Layer 11 of a small transformer language model trained on English Wikipedia (17 layers, counted from 0, width 64).
Take only the direct path to the model's output, skipping the later layers: a vector added to the residual stream pushes a token's score in proportion to its dot product with that token's output vector.

Output vectors of the tokens that the questions are about. A number n stands for (n - 500) times 0.017.
" Insecta": 504 609 519 329 479 496 395 250 595 688 405 343 602 396 538 379 615 753 628 463 509 646 609 601 560 714 665 350 778 585 422 402 535 468 578 442 427 364 359 283 685 571 648 644 652 586 338 325 360 243 414 503 542 549 391 497 359 344 335 237 459 380 520 440
"voiced": 415 509 448 415 444 596 545 466 500 444 363 427 545 498 493 326 544 452 563 477 380 422 500 524 469 636 595 490 496 568 520 455 395 498 566 386 427 433 405 443 510 648 601 439 594 526 479 512 410 450 500 540 552 504 346 441 518 463 417 365 520 547 581 475
"”": 386 429 479 357 540 596 643 427 439 490 434 316 610 599 652 442 603 615 422 389 507 553 386 369 597 622 526 477 514 654 631 544 416 535 665 532 394 436 531 512 331 527 498 643 457 471 508 570 374 333 563 629 385 507 481 405 411 354 408 412 320 510 627 502
"disambiguation": 474 739 453 486 523 473 559 439 462 444 306 468 547 540 649 481 510 489 476 503 461 561 428 502 368 697 671 485 558 715 738 570 339 462 422 346 555 381 454 408 494 608 523 396 529 515 382 454 479 401 272 643 412 668 388 561 627 326 341 298 462 359 540 615
" Pertusaria": 359 704 520 437 572 562 504 294 643 413 249 332 571 460 607 435 764 736 606 353 445 650 601 420 371 861 987 395 947 768 584 402 429 648 610 384 331 512 317 317 532 610 446 421 489 627 431 388 413 408 401 516 539 584 406 462 437 280 332 54 242 466 617 452
" arms": 535 536 494 449 545 549 455 380 616 631 449 484 566 422 597 512 602 621 459 554 452 466 583 465 411 669 669 418 512 581 641 508 419 513 470 322 376 455 380 449 498 565 427 473 524 516 411 380 315 433 555 527 552 492 431 397 468 380 387 441 481 454 510 474
"die": 404 536 536 498 418 431 579 519 548 535 412 309 528 410 692 448 668 520 508 493 474 557 498 508 539 542 553 554 458 614 594 452 411 583 556 426 414 468 404 483 534 390 395 460 570 510 457 445 549 440 474 547 525 428 447 507 547 468 436 374 435 426 550 444
" Herzegovina": 478 494 379 583 535 488 450 379 593 422 500 553 453 355 635 497 704 606 602 493 560 698 686 457 400 702 636 437 589 566 646 517 384 573 673 315 455 585 267 337 476 519 521 357 538 561 450 434 328 472 619 576 592 689 469 473 485 386 348 352 350 440 508 574
"athlete": 475 538 414 566 429 504 669 482 553 463 485 468 448 438 524 458 491 521 662 433 510 516 537 617 533 628 587 511 540 603 583 480 485 502 509 458 462 440 372 406 553 680 600 526 494 479 447 516 338 492 468 564 395 547 449 433 498 487 450 341 511 407 555 399
"ta": 467 494 544 437 481 451 550 549 509 433 563 456 516 466 536 553 556 508 562 495 445 436 516 418 462 497 494 457 534 590 593 482 436 503 510 516 479 474 421 401 381 546 535 434 531 461 517 419 500 504 511 543 505 434 428 488 464 542 523 402 483 462 597 465
"acy": 379 772 522 485 471 685 510 550 672 407 494 537 591 540 623 456 523 656 559 434 509 390 587 515 490 588 584 577 678 599 574 629 497 477 707 400 505 420 515 366 543 545 459 532 569 554 424 449 457 486 446 594 419 587 559 444 477 426 412 352 631 336 453 502
" Ridge": 461 493 486 509 499 506 506 406 593 487 444 365 448 421 482 518 551 579 622 461 376 481 550 452 397 534 652 472 598 575 583 445 461 517 476 491 451 456 549 473 408 488 482 487 503 471 442 501 415 422 497 486 541 543 514 507 521 439 412 392 385 440 488 485
" Under": 460 427 510 391 473 561 518 507 546 426 447 482 475 466 591 493 530 568 568 500 438 539 549 572 520 552 615 472 570 557 544 550 428 534 469 481 486 478 494 457 448 500 500 438 489 520 491 460 526 455 470 570 463 540 493 533 417 436 461 456 441 537 543 490
"aw": 510 487 475 568 605 534 539 368 584 394 439 375 497 472 516 455 569 510 477 498 343 500 600 461 483 567 515 567 572 497 627 559 447 513 565 447 526 474 470 421 419 466 457 410 437 474 399 508 403 440 450 458 561 577 408 507 581 466 372 371 475 423 537 415
"system": 416 609 558 433 514 599 481 517 574 517 503 470 402 474 623 435 462 576 586 404 558 552 629 419 421 593 597 566 581 695 600 472 399 654 579 458 383 507 452 495 524 482 516 481 574 455 431 383 481 403 290 506 406 556 482 613 532 372 545 324 454 452 467 515
"aceae": 456 742 582 655 491 631 588 343 608 530 477 386 616 468 465 544 469 557 615 410 497 523 558 356 423 565 606 507 695 747 579 401 378 388 554 446 353 452 295 526 443 536 599 528 497 571 383 472 484 327 391 550 456 485 611 624 414 394 419 298 388 490 487 532
"ng": 388 503 578 507 414 562 515 603 512 521 421 469 358 481 618 386 667 596 428 410 506 452 598 564 375 545 509 504 537 506 688 524 549 579 535 452 526 404 326 371 401 523 525 423 523 541 513 430 514 484 702 527 457 624 508 517 513 477 469 370 458 347 418 549
"ð": 409 574 447 544 477 635 498 444 475 549 432 397 491 387 557 477 598 539 584 445 441 511 447 475 496 562 542 401 576 545 512 466 544 543 610 451 518 483 465 393 524 490 498 461 557 534 449 491 391 342 465 515 508 488 426 424 447 372 472 332 411 400 517 561
"storey": 505 607 437 528 385 600 477 427 612 516 335 521 424 420 585 442 639 508 665 398 468 483 641 491 472 646 606 519 593 610 591 386 384 485 442 367 489 380 466 467 466 502 494 532 517 460 350 496 463 389 466 509 500 498 467 516 511 478 401 343 444 423 496 620
"century": 405 705 710 431 453 555 500 286 598 535 414 432 465 363 448 435 511 558 500 478 577 481 598 508 465 719 691 549 653 728 662 400 413 471 787 576 539 394 225 398 424 412 590 645 446 513 373 629 511 380 364 545 592 523 578 301 526 412 395 259 451 427 442 707
"pal": 455 598 530 554 530 531 515 469 476 468 507 563 472 494 553 404 653 542 652 514 527 524 519 464 360 548 551 568 583 562 596 448 518 459 505 365 485 430 445 395 352 628 464 521 490 456 608 442 449 473 443 553 401 523 434 500 502 538 417 342 411 406 440 620
" ft": 509 606 377 430 478 620 441 465 452 489 323 390 387 597 497 399 523 569 615 459 534 571 690 549 452 649 549 437 607 576 631 513 463 466 617 525 424 376 454 401 531 520 398 483 479 477 388 440 489 410 618 533 461 591 417 496 393 526 523 404 411 553 482 399
" actress": 430 504 423 393 459 511 617 443 448 450 392 416 503 491 558 404 553 470 592 500 412 511 515 572 500 595 661 471 528 559 522 476 480 472 604 416 515 451 300 470 478 549 497 498 546 540 392 514 394 524 459 521 503 493 438 492 542 471 436 430 401 428 603 433
"μ": 468 595 526 518 403 436 551 438 575 546 443 471 506 426 507 439 531 654 587 417 432 565 561 518 415 704 496 473 497 630 530 412 539 489 526 421 364 406 363 347 465 461 489 535 561 511 468 441 438 378 437 550 484 512 448 495 479 407 504 356 464 515 523 556
" Award": 386 483 531 472 492 480 596 488 456 468 363 553 492 593 613 390 538 571 580 456 455 474 496 509 578 519 655 476 563 535 566 497 427 519 506 430 515 406 435 473 461 602 563 413 576 525 481 423 462 552 450 464 461 598 408 471 588 342 437 401 489 470 490 485
"-": 530 422 474 381 387 630 523 532 527 545 520 421 505 455 540 502 535 523 563 547 515 549 470 506 413 503 474 510 452 536 557 553 500 478 514 534 512 515 506 575 525 543 583 526 448 430 520 397 527 528 506 511 458 493 470 491 528 577 553 508 515 566 567 503
"ball": 410 498 454 408 494 444 575 500 522 462 551 471 474 505 565 446 505 418 539 441 505 511 593 618 382 533 619 411 527 547 609 605 505 640 508 421 412 366 376 505 498 544 519 550 616 417 421 542 366 415 477 460 463 674 459 590 469 448 483 350 424 436 658 578
"tis": 491 534 518 505 419 480 586 513 490 452 457 537 512 438 644 493 539 514 615 471 411 484 506 398 563 523 544 505 621 639 615 465 519 524 554 483 426 442 406 321 482 436 474 368 549 532 434 479 429 479 461 466 518 478 462 511 512 531 527 352 382 505 548 532
"idae": 481 791 601 585 513 589 618 335 589 511 515 479 633 516 462 410 453 542 560 412 455 447 566 433 376 543 601 479 668 642 558 479 451 450 537 470 479 374 274 420 539 486 553 490 597 575 398 438 440 313 418 515 458 518 599 570 409 450 434 303 373 515 576 504
"Personnel": 439 546 617 536 413 485 603 323 517 489 473 420 477 469 770 500 530 570 359 445 434 587 510 496 507 692 701 402 513 546 583 462 420 537 597 508 360 492 566 386 536 486 489 492 517 504 378 393 491 424 390 481 494 493 315 558 427 450 350 322 408 436 618 609

Output weights of attention head 0. The head adds the sum of these rows, row i times number i of z. A number n stands for (n - 500) times 0.002.
o0: 571 449 618 652 858 529 171 621 634 482 681 576 513 376 403 570 524 400 560 514 594 468 600 601 165 212 638 364 427 637 432 457 463 419 611 418 572 640 696 552 456 428 236 530 479 189 445 568 630 403 437 526 475 474 626 633 579 445 246 422 621 428 348 518
o1: 798 719 615 386 290 689 416 587 551 458 479 135 531 354 402 351 499 465 654 667 371 377 466 608 413 366 322 295 376 297 433 356 260 681 600 296 305 451 625 773 392 373 589 313 114 585 858 355 532 537 553 475 539 353 476 580 483 338 354 547 730 880 376 605
o2: 271 589 580 570 373 382 519 509 624 602 605 589 478 476 584 209 861 411 817 517 634 452 522 543 499 485 833 673 526 416 462 638 374 326 733 530 595 367 91 557 713 407 674 449 757 502 358 746 441 323 425 343 462 596 760 379 351 372 605 640 697 473 280 370
o3: 450 265 664 501 540 528 268 649 470 284 444 393 687 308 589 443 260 577 652 352 548 333 380 452 383 490 511 426 563 600 529 407 555 597 408 608 359 357 578 684 412 422 595 522 508 522 450 608 451 728 649 638 565 598 323 515 680 484 434 471 527 603 484 124
o4: 648 353 631 312 522 420 647 500 673 370 236 595 672 298 552 528 530 761 482 229 167 445 684 427 620 519 906 552 553 699 551 406 381 510 400 627 705 234 559 651 267 451 561 427 377 606 530 287 461 681 367 460 428 244 470 624 423 563 270 435 362 464 611 350
o5: 641 546 856 466 503 609 233 359 479 423 626 538 609 639 598 518 589 207 415 349 498 561 624 437 424 488 280 636 321 533 179 428 312 537 512 357 355 609 648 473 361 486 643 650 650 491 674 298 539 573 534 781 444 614 592 624 554 633 598 291 613 495 298 447
o6: 536 689 523 376 473 183 549 668 172 513 283 161 315 555 424 319 267 509 591 409 268 367 660 623 503 494 366 545 580 200 406 560 579 390 450 727 468 641 622 716 489 711 679 302 443 543 402 657 513 591 511 441 559 713 525 507 464 662 612 470 406 670 752 434
o7: 501 488 662 800 373 439 424 558 308 461 533 542 555 603 462 362 563 623 589 267 248 481 476 704 464 768 308 399 508 621 519 273 428 545 408 601 333 479 435 593 734 559 682 619 575 370 382 287 597 291 357 120 567 215 311 235 311 463 536 530 702 504 520 565
o8: 459 341 396 631 569 648 563 532 630 668 732 560 432 448 292 598 367 563 377 341 540 307 672 403 650 485 449 617 556 345 441 598 647 519 502 447 442 454 498 273 491 399 510 358 543 616 481 251 358 404 431 465 584 512 363 408 435 282 634 408 643 296 293 635
o9: 393 653 467 621 380 650 711 226 518 152 474 558 66 606 481 484 298 587 440 265 751 469 434 665 514 445 408 540 615 430 368 582 542 475 263 535 495 518 668 564 499 612 418 553 596 389 291 287 464 514 431 391 505 803 525 338 492 559 726 417 156 640 578 417
o10: 591 591 513 575 630 685 612 635 620 359 578 334 457 467 346 545 530 330 341 606 453 562 671 539 273 517 710 696 772 218 482 458 102 586 472 525 575 616 555 392 91 516 524 491 543 479 498 392 424 410 539 560 481 310 719 503 506 505 709 550 489 599 559 552
o11: 376 342 613 447 645 847 384 636 361 566 400 525 443 355 523 608 520 494 664 610 600 248 453 719 529 577 663 700 643 332 734 551 429 475 655 584 837 289 456 704 612 550 747 211 282 603 416 790 548 716 711 726 733 643 639 355 708 638 495 527 639 214 508 457
o12: 280 320 354 315 464 593 736 353 481 645 301 687 243 446 606 412 741 642 770 589 467 473 240 327 662 544 610 346 434 466 537 709 458 532 552 475 469 539 606 520 229 572 433 477 474 488 541 454 472 510 307 514 612 433 356 507 325 293 779 479 384 481 328 567
o13: 387 746 528 467 351 608 426 305 393 567 397 379 706 529 492 144 402 311 286 396 547 560 458 468 610 556 403 241 602 578 284 382 483 332 672 267 483 389 410 479 400 531 616 439 355 566 779 479 239 293 453 430 292 438 560 572 456 549 538 444 452 364 321 809
o14: 434 457 441 408 530 636 444 201 439 534 271 433 440 582 665 626 254 385 442 497 511 433 647 518 561 447 603 510 630 627 270 413 333 257 359 472 455 698 679 635 389 676 532 324 400 214 420 573 260 491 631 623 617 536 236 498 633 489 579 526 503 359 423 595
o15: 464 280 516 287 618 826 567 532 399 491 246 419 498 411 657 427 552 444 238 585 329 435 519 420 616 708 553 597 457 415 145 513 511 625 964 389 800 811 363 442 638 508 524 314 669 370 458 738 712 641 632 389 296 679 393 333 474 436 566 440 652 708 664 560
o16: 402 408 358 553 538 599 432 434 455 416 429 327 483 455 540 521 407 462 442 790 395 427 372 948 542 404 577 271 555 446 655 540 262 394 514 203 658 499 571 647 380 703 440 620 420 519 447 574 506 364 735 676 500 400 390 234 380 580 423 649 318 378 814 372
o17: 528 579 405 689 381 381 536 551 401 557 501 615 841 141 488 738 701 343 214 586 397 569 443 666 372 645 536 400 433 576 690 102 509 701 485 481 726 467 612 481 447 541 698 698 531 781 426 691 366 532 329 610 558 486 385 382 880 458 565 577 679 572 480 578
o18: 558 645 540 441 427 583 329 498 684 443 394 819 570 451 273 399 400 436 307 470 633 288 429 418 570 560 163 577 341 609 816 431 386 353 550 331 620 614 354 467 565 752 829 760 525 323 794 638 505 474 332 331 453 405 608 296 613 792 536 552 256 521 773 639
o19: 560 502 681 737 423 471 451 774 576 539 424 479 244 694 646 442 430 473 462 351 343 645 711 528 660 557 390 921 505 317 537 623 322 721 267 720 430 523 385 126 458 379 630 535 506 587 485 613 655 746 521 597 495 654 246 592 425 467 674 625 586 330 486 375
o20: 512 428 436 848 455 527 674 336 665 175 410 277 557 276 581 621 541 326 497 631 341 344 431 406 454 499 467 679 593 524 424 344 693 447 692 208 550 568 315 201 618 551 356 742 595 442 639 362 400 481 518 480 772 612 426 559 620 444 344 167 672 741 485 465
o21: 664 652 588 618 570 508 414 451 413 300 450 655 373 769 542 498 563 383 673 452 858 429 527 481 375 571 548 426 494 511 531 456 592 507 303 691 456 396 363 445 749 329 444 720 458 457 549 502 562 223 465 589 537 350 351 352 627 309 425 634 292 474 373 422
o22: 322 365 393 361 410 432 626 485 468 534 686 594 685 425 635 572 491 714 783 513 418 602 457 385 516 702 301 339 403 540 469 659 610 394 570 366 456 358 470 602 549 602 783 595 708 572 378 434 548 678 290 749 509 803 498 648 401 494 757 380 672 511 483 358
o23: 566 282 853 378 309 536 492 562 250 540 561 652 411 717 581 693 898 468 603 526 529 638 653 610 483 491 465 308 655 593 467 352 524 218 392 369 423 745 649 496 351 400 707 434 602 415 216 294 547 366 660 565 571 578 545 252 713 631 421 285 390 610 548 673
o24: 269 545 362 796 563 437 386 575 332 626 580 446 475 255 378 795 241 647 458 611 617 602 568 406 476 625 338 629 441 502 597 327 378 321 416 612 603 642 529 516 496 545 567 595 335 624 736 607 714 410 265 424 661 596 551 593 377 303 760 663 595 536 570 526
o25: 481 543 483 579 254 283 759 446 689 585 593 724 523 257 768 545 804 244 405 357 329 520 330 599 448 332 497 658 506 553 643 562 811 557 562 668 566 632 562 368 455 436 365 592 507 225 226 536 321 610 573 588 422 506 652 543 324 467 457 345 418 524 633 375
o26: 475 616 290 359 558 566 480 477 456 528 660 498 204 588 172 427 604 417 737 372 564 341 407 395 407 274 390 492 431 346 366 574 673 779 500 562 418 501 629 475 514 549 587 411 354 656 523 505 525 507 406 474 863 530 825 620 620 661 490 416 265 493 468 320
o27: 487 449 427 616 335 551 539 667 457 495 597 411 462 636 646 397 694 534 469 486 436 761 597 267 390 356 462 755 550 627 612 231 339 306 633 336 367 452 457 452 485 478 345 583 482 71 392 574 723 526 529 539 724 446 478 391 245 561 458 636 306 633 689 313
o28: 716 550 457 454 253 379 724 514 746 608 224 212 333 448 682 234 497 539 681 376 392 501 484 212 514 409 199 416 656 319 658 644 728 489 536 575 660 463 657 380 188 394 416 528 614 692 408 417 640 421 589 319 564 315 122 607 684 640 578 532 331 676 430 434
o29: 408 512 568 493 643 500 373 507 283 730 301 351 522 608 598 543 411 184 429 481 473 286 381 388 701 604 322 296 564 538 436 612 623 427 584 595 647 509 366 181 326 439 565 664 395 600 343 539 590 455 480 342 370 335 389 771 502 502 507 461 396 248 506 168
o30: 376 458 499 603 284 490 414 594 522 599 850 311 504 376 279 535 724 432 501 382 323 508 573 793 643 451 506 723 541 416 628 496 433 471 308 448 377 585 425 527 372 279 462 598 294 625 590 411 353 455 655 748 728 481 711 523 327 450 455 328 549 242 669 675
o31: 643 437 543 568 393 841 446 579 420 257 460 657 586 281 504 639 110 375 520 199 503 395 397 610 390 453 625 594 668 267 515 485 620 433 543 641 596 427 399 687 232 401 452 523 639 324 395 487 563 611 356 578 297 578 593 520 558 521 409 500 311 566 506 435
o32: 814 733 663 189 506 341 501 497 556 509 458 471 458 590 603 785 420 802 605 491 568 550 598 579 319 626 510 480 652 416 573 468 433 612 699 564 447 515 602 568 396 453 650 254 423 105 325 506 608 692 666 451 467 575 637 524 474 291 494 535 689 580 243 740
o33: 425 290 648 429 646 537 643 466 452 475 754 431 528 494 579 847 402 504 518 472 372 496 458 504 423 496 610 622 398 253 277 416 491 650 730 427 703 578 281 388 473 423 556 571 903 712 301 373 776 326 729 370 321 587 752 576 516 76 521 553 526 659 534 318
o34: 331 900 434 388 696 439 667 528 177 425 487 293 530 575 645 317 597 316 586 648 684 665 404 662 439 421 557 654 395 513 450 521 483 285 676 527 851 366 529 700 316 302 461 607 436 590 466 646 400 441 321 431 606 494 560 576 671 556 516 456 363 251 516 835
o35: 682 347 455 638 303 600 217 558 374 641 538 473 321 409 770 590 711 235 277 626 598 472 269 915 605 607 535 454 621 213 714 725 422 536 661 263 333 180 301 509 559 602 308 515 434 411 623 237 646 326 469 476 359 512 512 460 213 763 358 627 566 458 685 462
o36: 720 521 412 548 324 591 487 374 497 441 310 605 730 419 648 780 464 506 722 638 546 620 225 609 557 681 572 520 343 483 462 528 581 689 511 606 344 406 422 593 408 358 411 715 618 287 370 474 520 310 488 283 491 347 289 692 388 370 451 652 684 442 734 605
o37: 569 662 364 551 747 545 233 634 593 258 759 680 605 436 829 363 528 385 474 439 528 613 508 477 303 592 269 452 681 474 513 720 298 639 292 465 385 549 559 156 468 350 559 320 706 657 569 248 656 464 386 700 393 362 639 503 519 503 735 500 339 526 722 407
o38: 430 389 272 568 332 887 738 639 264 454 449 683 486 569 770 508 470 309 523 794 623 707 450 496 461 487 593 619 675 471 245 290 546 297 375 666 384 584 455 530 428 402 688 506 563 801 683 416 430 555 231 434 494 456 296 334 672 625 588 572 523 755 436 685
o39: 347 555 490 947 471 544 461 376 642 596 356 380 264 282 784 602 828 622 403 562 615 649 479 381 540 528 465 657 547 606 510 550 341 792 330 580 684 617 730 463 401 548 557 431 238 234 367 572 532 426 422 271 503 470 657 463 492 400 802 478 563 509 262 436
o40: 210 350 615 494 313 391 547 453 597 747 638 365 571 617 243 628 601 457 457 247 631 647 451 330 526 304 639 275 653 528 570 324 741 548 720 648 293 599 488 494 452 726 719 689 427 627 421 555 468 398 554 564 284 509 554 429 570 764 613 463 609 485 482 625
o41: 431 607 667 560 638 708 613 601 357 499 606 788 683 531 519 408 205 370 322 515 504 348 425 514 387 541 419 473 538 552 403 369 773 438 353 679 584 361 465 592 706 482 704 304 412 509 539 465 383 456 501 382 333 441 713 783 519 501 560 598 301 588 886 395
o42: 307 584 747 396 351 387 293 561 937 751 751 510 272 495 523 343 506 598 598 221 512 423 570 626 411 406 543 441 661 641 585 728 584 532 607 571 700 572 346 676 498 238 819 497 532 690 588 588 526 546 398 415 407 258 342 531 596 647 556 720 566 546 202 367
o43: 528 612 402 418 410 486 382 272 471 462 436 551 706 278 578 490 410 406 588 195 305 470 557 507 503 444 610 349 420 591 378 454 503 380 533 572 578 650 486 751 415 488 461 507 522 410 605 517 754 626 172 689 483 643 393 746 464 617 504 519 507 545 655 558
o44: 684 886 156 607 607 601 470 636 596 824 533 255 486 562 375 490 488 691 420 476 340 580 827 476 503 605 368 541 449 429 380 364 528 432 823 201 411 414 587 228 695 464 301 566 634 730 163 536 697 409 517 745 442 418 155 363 536 395 593 342 508 438 422 567
o45: 694 343 265 474 256 464 576 238 593 564 525 534 529 620 722 447 481 376 706 619 403 285 414 562 507 455 520 401 699 402 465 241 443 379 422 565 491 582 282 421 581 730 667 524 457 335 732 534 593 371 887 419 827 394 564 483 366 454 305 736 520 476 419 441
o46: 403 510 531 566 616 738 574 679 417 443 722 557 578 732 421 390 552 586 673 528 222 615 590 593 433 449 690 520 537 527 311 337 430 439 493 485 220 527 387 496 460 325 513 598 515 624 669 256 777 557 262 625 542 361 464 673 201 430 566 500 555 530 728 646
o47: 673 273 288 730 339 523 829 572 354 347 553 422 660 518 420 122 485 783 386 551 531 631 632 456 475 726 469 228 792 399 555 351 855 576 302 644 855 280 518 507 435 419 399 541 331 501 803 631 539 610 612 754 752 738 441 380 386 518 414 528 479 340 83 753
o48: 731 471 505 482 407 652 466 718 259 904 598 706 640 421 361 462 481 660 232 383 312 392 524 530 510 427 569 401 452 367 531 222 596 549 599 395 368 345 742 668 251 423 468 210 627 506 249 452 515 531 522 481 429 421 372 343 503 403 510 584 315 618 399 536
o49: 536 434 446 443 419 335 706 348 498 402 568 322 346 714 627 606 560 597 568 673 589 625 493 435 710 390 490 302 504 512 628 705 305 354 519 372 656 485 198 384 532 569 489 539 523 758 655 154 799 608 368 346 340 587 531 348 535 764 226 476 460 667 254 490
o50: 623 533 572 471 427 709 520 581 414 481 520 661 543 571 374 411 751 197 731 313 303 342 483 405 479 517 430 455 126 374 398 421 453 844 474 437 369 463 375 503 724 605 788 522 483 373 352 592 391 455 346 710 579 529 405 534 820 446 517 430 511 540 594 456
o51: 450 332 606 449 516 485 582 476 436 192 505 424 527 785 418 456 684 520 514 423 448 485 636 443 648 489 622 624 436 509 322 560 589 678 496 422 742 433 304 492 495 294 715 721 614 612 587 508 490 481 347 454 624 440 469 243 479 400 433 557 473 351 299 404
o52: 525 409 276 634 524 728 382 476 622 464 485 337 447 350 406 423 483 507 574 329 604 443 595 567 644 277 449 496 287 543 476 567 401 558 466 645 646 631 608 638 546 354 204 612 431 510 393 519 913 579 340 409 537 541 188 284 466 601 386 544 663 334 545 509
o53: 727 449 693 757 590 669 424 577 315 632 386 622 562 738 389 770 460 758 623 769 383 372 603 386 663 621 506 652 611 373 631 639 750 227 637 338 385 407 454 468 481 524 535 404 504 214 487 426 599 559 538 732 596 519 508 532 269 589 492 307 486 400 416 546
o54: 665 887 378 436 386 689 629 644 670 614 486 461 297 481 569 348 615 516 790 487 381 496 454 627 480 440 402 767 374 519 542 540 371 509 505 618 550 510 508 513 324 295 503 673 356 552 376 530 597 861 465 605 595 407 441 642 640 691 403 266 340 496 382 479
o55: 518 510 884 658 281 228 432 436 359 581 425 386 473 502 709 501 544 526 350 334 300 587 483 629 533 513 295 391 469 502 467 447 854 503 453 552 614 670 643 715 553 512 559 569 397 370 583 554 533 336 675 542 273 513 518 524 374 433 510 454 390 639 540 551
o56: 442 367 529 572 586 609 610 414 441 362 592 770 566 505 257 422 622 405 639 562 520 368 349 419 618 467 434 177 507 526 400 683 704 625 495 528 627 552 674 253 593 419 578 54 308 472 543 415 226 335 645 431 815 437 487 471 372 454 460 458 524 352 669 516
o57: 348 488 525 392 431 331 276 372 484 642 292 746 215 659 585 532 657 516 641 541 338 530 340 480 485 284 646 864 557 679 531 427 623 389 671 487 141 515 662 502 641 533 281 411 653 698 667 652 567 740 433 498 917 396 382 527 348 630 501 642 538 569 394 283
o58: 482 377 618 573 621 410 268 684 302 455 533 226 527 385 468 308 553 479 596 386 580 410 527 434 414 641 329 140 522 564 507 427 267 513 548 416 434 580 528 345 285 462 500 521 404 243 392 432 653 403 562 414 674 620 324 479 533 464 474 357 546 504 518 443
o59: 394 443 600 573 652 437 874 776 393 691 601 483 235 611 467 405 573 358 418 666 661 266 466 502 408 541 539 237 432 627 725 478 349 448 342 696 334 349 411 396 579 646 457 641 135 265 256 361 306 792 383 516 442 597 194 603 585 479 453 379 535 634 356 231
o60: 575 741 599 482 512 503 591 361 570 571 332 543 695 631 354 465 588 503 683 558 450 400 559 445 624 538 409 207 633 546 535 408 498 264 621 584 607 526 529 216 539 525 466 458 540 566 209 527 879 582 561 358 456 544 673 675 322 502 551 462 686 364 616 454
o61: 366 381 449 369 525 576 519 740 755 249 527 443 387 376 335 556 559 635 484 774 347 714 456 522 224 752 282 345 658 620 657 769 561 521 583 239 579 841 613 511 603 463 342 592 615 439 473 580 332 401 515 623 397 152 419 263 504 520 587 440 506 855 770 491
o62: 513 492 779 670 526 651 722 319 496 301 473 581 510 643 31 556 504 495 493 614 477 637 505 669 335 653 655 395 492 540 212 441 539 588 778 553 790 456 751 559 354 542 491 690 626 535 465 349 462 305 583 345 730 380 388 536 195 838 548 558 666 490 634 355
o63: 434 725 652 650 427 410 485 483 592 548 377 607 413 435 583 590 328 565 661 653 351 499 438 705 466 447 510 639 374 556 372 482 465 473 585 298 318 425 491 507 537 546 670 434 590 499 470 437 292 443 318 188 462 544 457 688 508 334 523 475 677 633 390 583

Each question shows a token from some text and the vector z that the head gathered there. A number n stands for (n - 500) times 0.0095.

" debut": 452 496 621 438 464 431 431 364 423 485 432 489 494 490 490 469 616 510 560 570 426 531 524 455 455 585 412 590 521 467 511 420 452 508 551 534 579 422 370 425 582 495 569 551 512 498 455 376 439 565 615 465 554 409 504 502 572 427 470 583 552 455 533 501
Pushed up most: "ball"

"tis": 542 479 744 349 353 342 326 521 524 525 557 505 508 444 404 273 615 481 677 472 402 668 471 559 506 576 478 604 519 311 494 433 498 412 288 703 464 673 403 549 482 534 664 382 449 679 374 525 496 586 530 368 403 529 368 454 706 435 465 546 516 677 500 481
Pushed up most: " Herzegovina"

"ner": 439 685 480 409 357 529 472 480 534 394 414 590 567 535 687 527 699 611 528 703 482 552 492 563 544 465 299 437 578 467 595 420 478 370 500 614 633 483 639 406 331 375 543 612 681 680 533 519 524 481 606 395 651 533 624 524 530 531 468 456 542 433 404 607
Pushed up most: "storey"

"ed": 452 653 468 446 445 497 536 453 506 455 431 556 513 470 535 556 565 554 550 647 500 520 487 470 545 487 450 482 602 469 460 478 455 427 398 608 608 407 539 450 480 476 470 581 585 563 467 484 518 498 649 396 634 533 525 527 597 515 465 504 567 435 589 558
Pushed up most: "voiced"

" ": 477 701 426 548 474 556 529 419 387 432 426 507 529 454 436 530 563 521 584 582 507 433 680 576 469 588 446 673 584 500 453 560 570 402 462 571 569 444 476 373 509 487 455 632 509 431 561 508 556 587 684 421 546 651 634 515 559 425 613 719 598 531 583 518
Pushed up most: "-"

" was": 461 495 562 447 559 379 470 418 445 496 422 450 508 490 486 471 545 504 519 547 420 551 580 515 479 541 391 657 580 471 412 540 537 474 544 484 633 422 429 412 530 486 455 590 619 411 482 466 537 565 623 477 571 534 504 479 569 370 509 556 616 480 543 515
Pushed up most: "disambiguation"

"at": 740 480 659 333 512 206 271 714 570 473 207 663 488 430 569 688 712 355 397 337 546 605 368 664 373 623 153 577 239 367 498 436 671 606 233 815 583 394 74 527 195 596 364 514 618 676 460 497 655 485 514 317 596 733 196 682 749 409 580 558 779 510 338 588
Which three tokens does it push up most, strongest first? " arms", " Insecta", " Herzegovina"

"2": 502 514 543 403 469 425 510 456 483 493 447 483 460 421 513 516 527 539 508 570 500 553 503 556 447 578 412 582 509 376 443 513 590 479 532 556 601 400 493 382 530 422 460 560 532 484 466 465 478 596 624 512 581 501 463 486 576 457 476 562 509 488 551 543
Pushed down most: "aceae"

" A": 575 496 547 503 462 527 451 385 519 444 512 519 503 458 476 515 499 499 479 555 508 548 585 477 489 551 510 563 521 531 515 532 476 527 541 389 522 491 448 421 512 502 511 553 627 432 569 523 472 409 630 537 565 546 572 457 539 415 510 548 587 548 555 456
Pushed up most: "acy"

"Critical": 518 487 563 600 523 527 322 468 655 337 321 455 468 446 329 446 292 537 519 546 457 588 600 437 447 504 527 457 483 503 442 601 417 597 383 383 446 627 509 286 582 530 636 621 560 409 573 457 665 669 726 559 611 513 521 376 583 427 526 602 469 298 270 438
Pushed up most: "system"

"ara": 494 585 594 406 337 376 481 430 446 403 448 492 529 541 460 485 596 554 537 534 387 553 548 484 531 517 462 569 592 484 494 498 480 502 592 481 693 456 469 387 548 529 492 568 635 497 523 490 551 424 691 411 563 503 519 511 655 365 504 438 628 541 564 536
Which two tokens does it push up most, strongest first? "ð", " Insecta"

" Ridge": 629 577 507 498 618 424 547 430 484 482 492 493 487 373 562 284 569 590 443 484 585 592 442 558 516 606 525 499 637 412 561 515 469 420 469 356 483 423 400 454 478 409 527 641 543 596 449 519 467 523 593 441 617 483 568 524 614 500 510 526 590 472 528 513
Which two tokens does it push up most, strongest first? " Ridge", "storey"

" the": 495 490 602 415 558 413 479 455 452 466 473 433 501 473 499 423 549 574 493 516 478 593 594 522 536 571 402 681 504 434 443 581 547 500 505 547 623 403 443 411 537 422 406 628 590 511 469 525 523 575 652 516 522 561 437 496 553 382 504 540 552 458 565 496
Pushed up most: " Insecta"

" still": 385 478 539 438 527 433 454 413 479 520 471 440 525 525 507 486 564 492 569 595 412 499 592 522 482 528 360 669 591 475 471 515 544 515 537 468 624 387 415 447 587 445 454 520 608 417 463 482 528 556 595 520 543 525 497 497 486 322 503 533 577 484 531 499
Pushed up most: "”"

" in": 465 532 601 418 458 400 513 433 487 464 450 507 515 512 534 473 574 528 561 597 510 594 553 548 524 534 398 612 563 486 470 554 508 444 551 517 586 454 507 384 454 461 485 588 626 488 484 469 499 558 675 480 524 597 535 480 603 397 525 558 552 509 483 574
Pushed down most: " Ridge"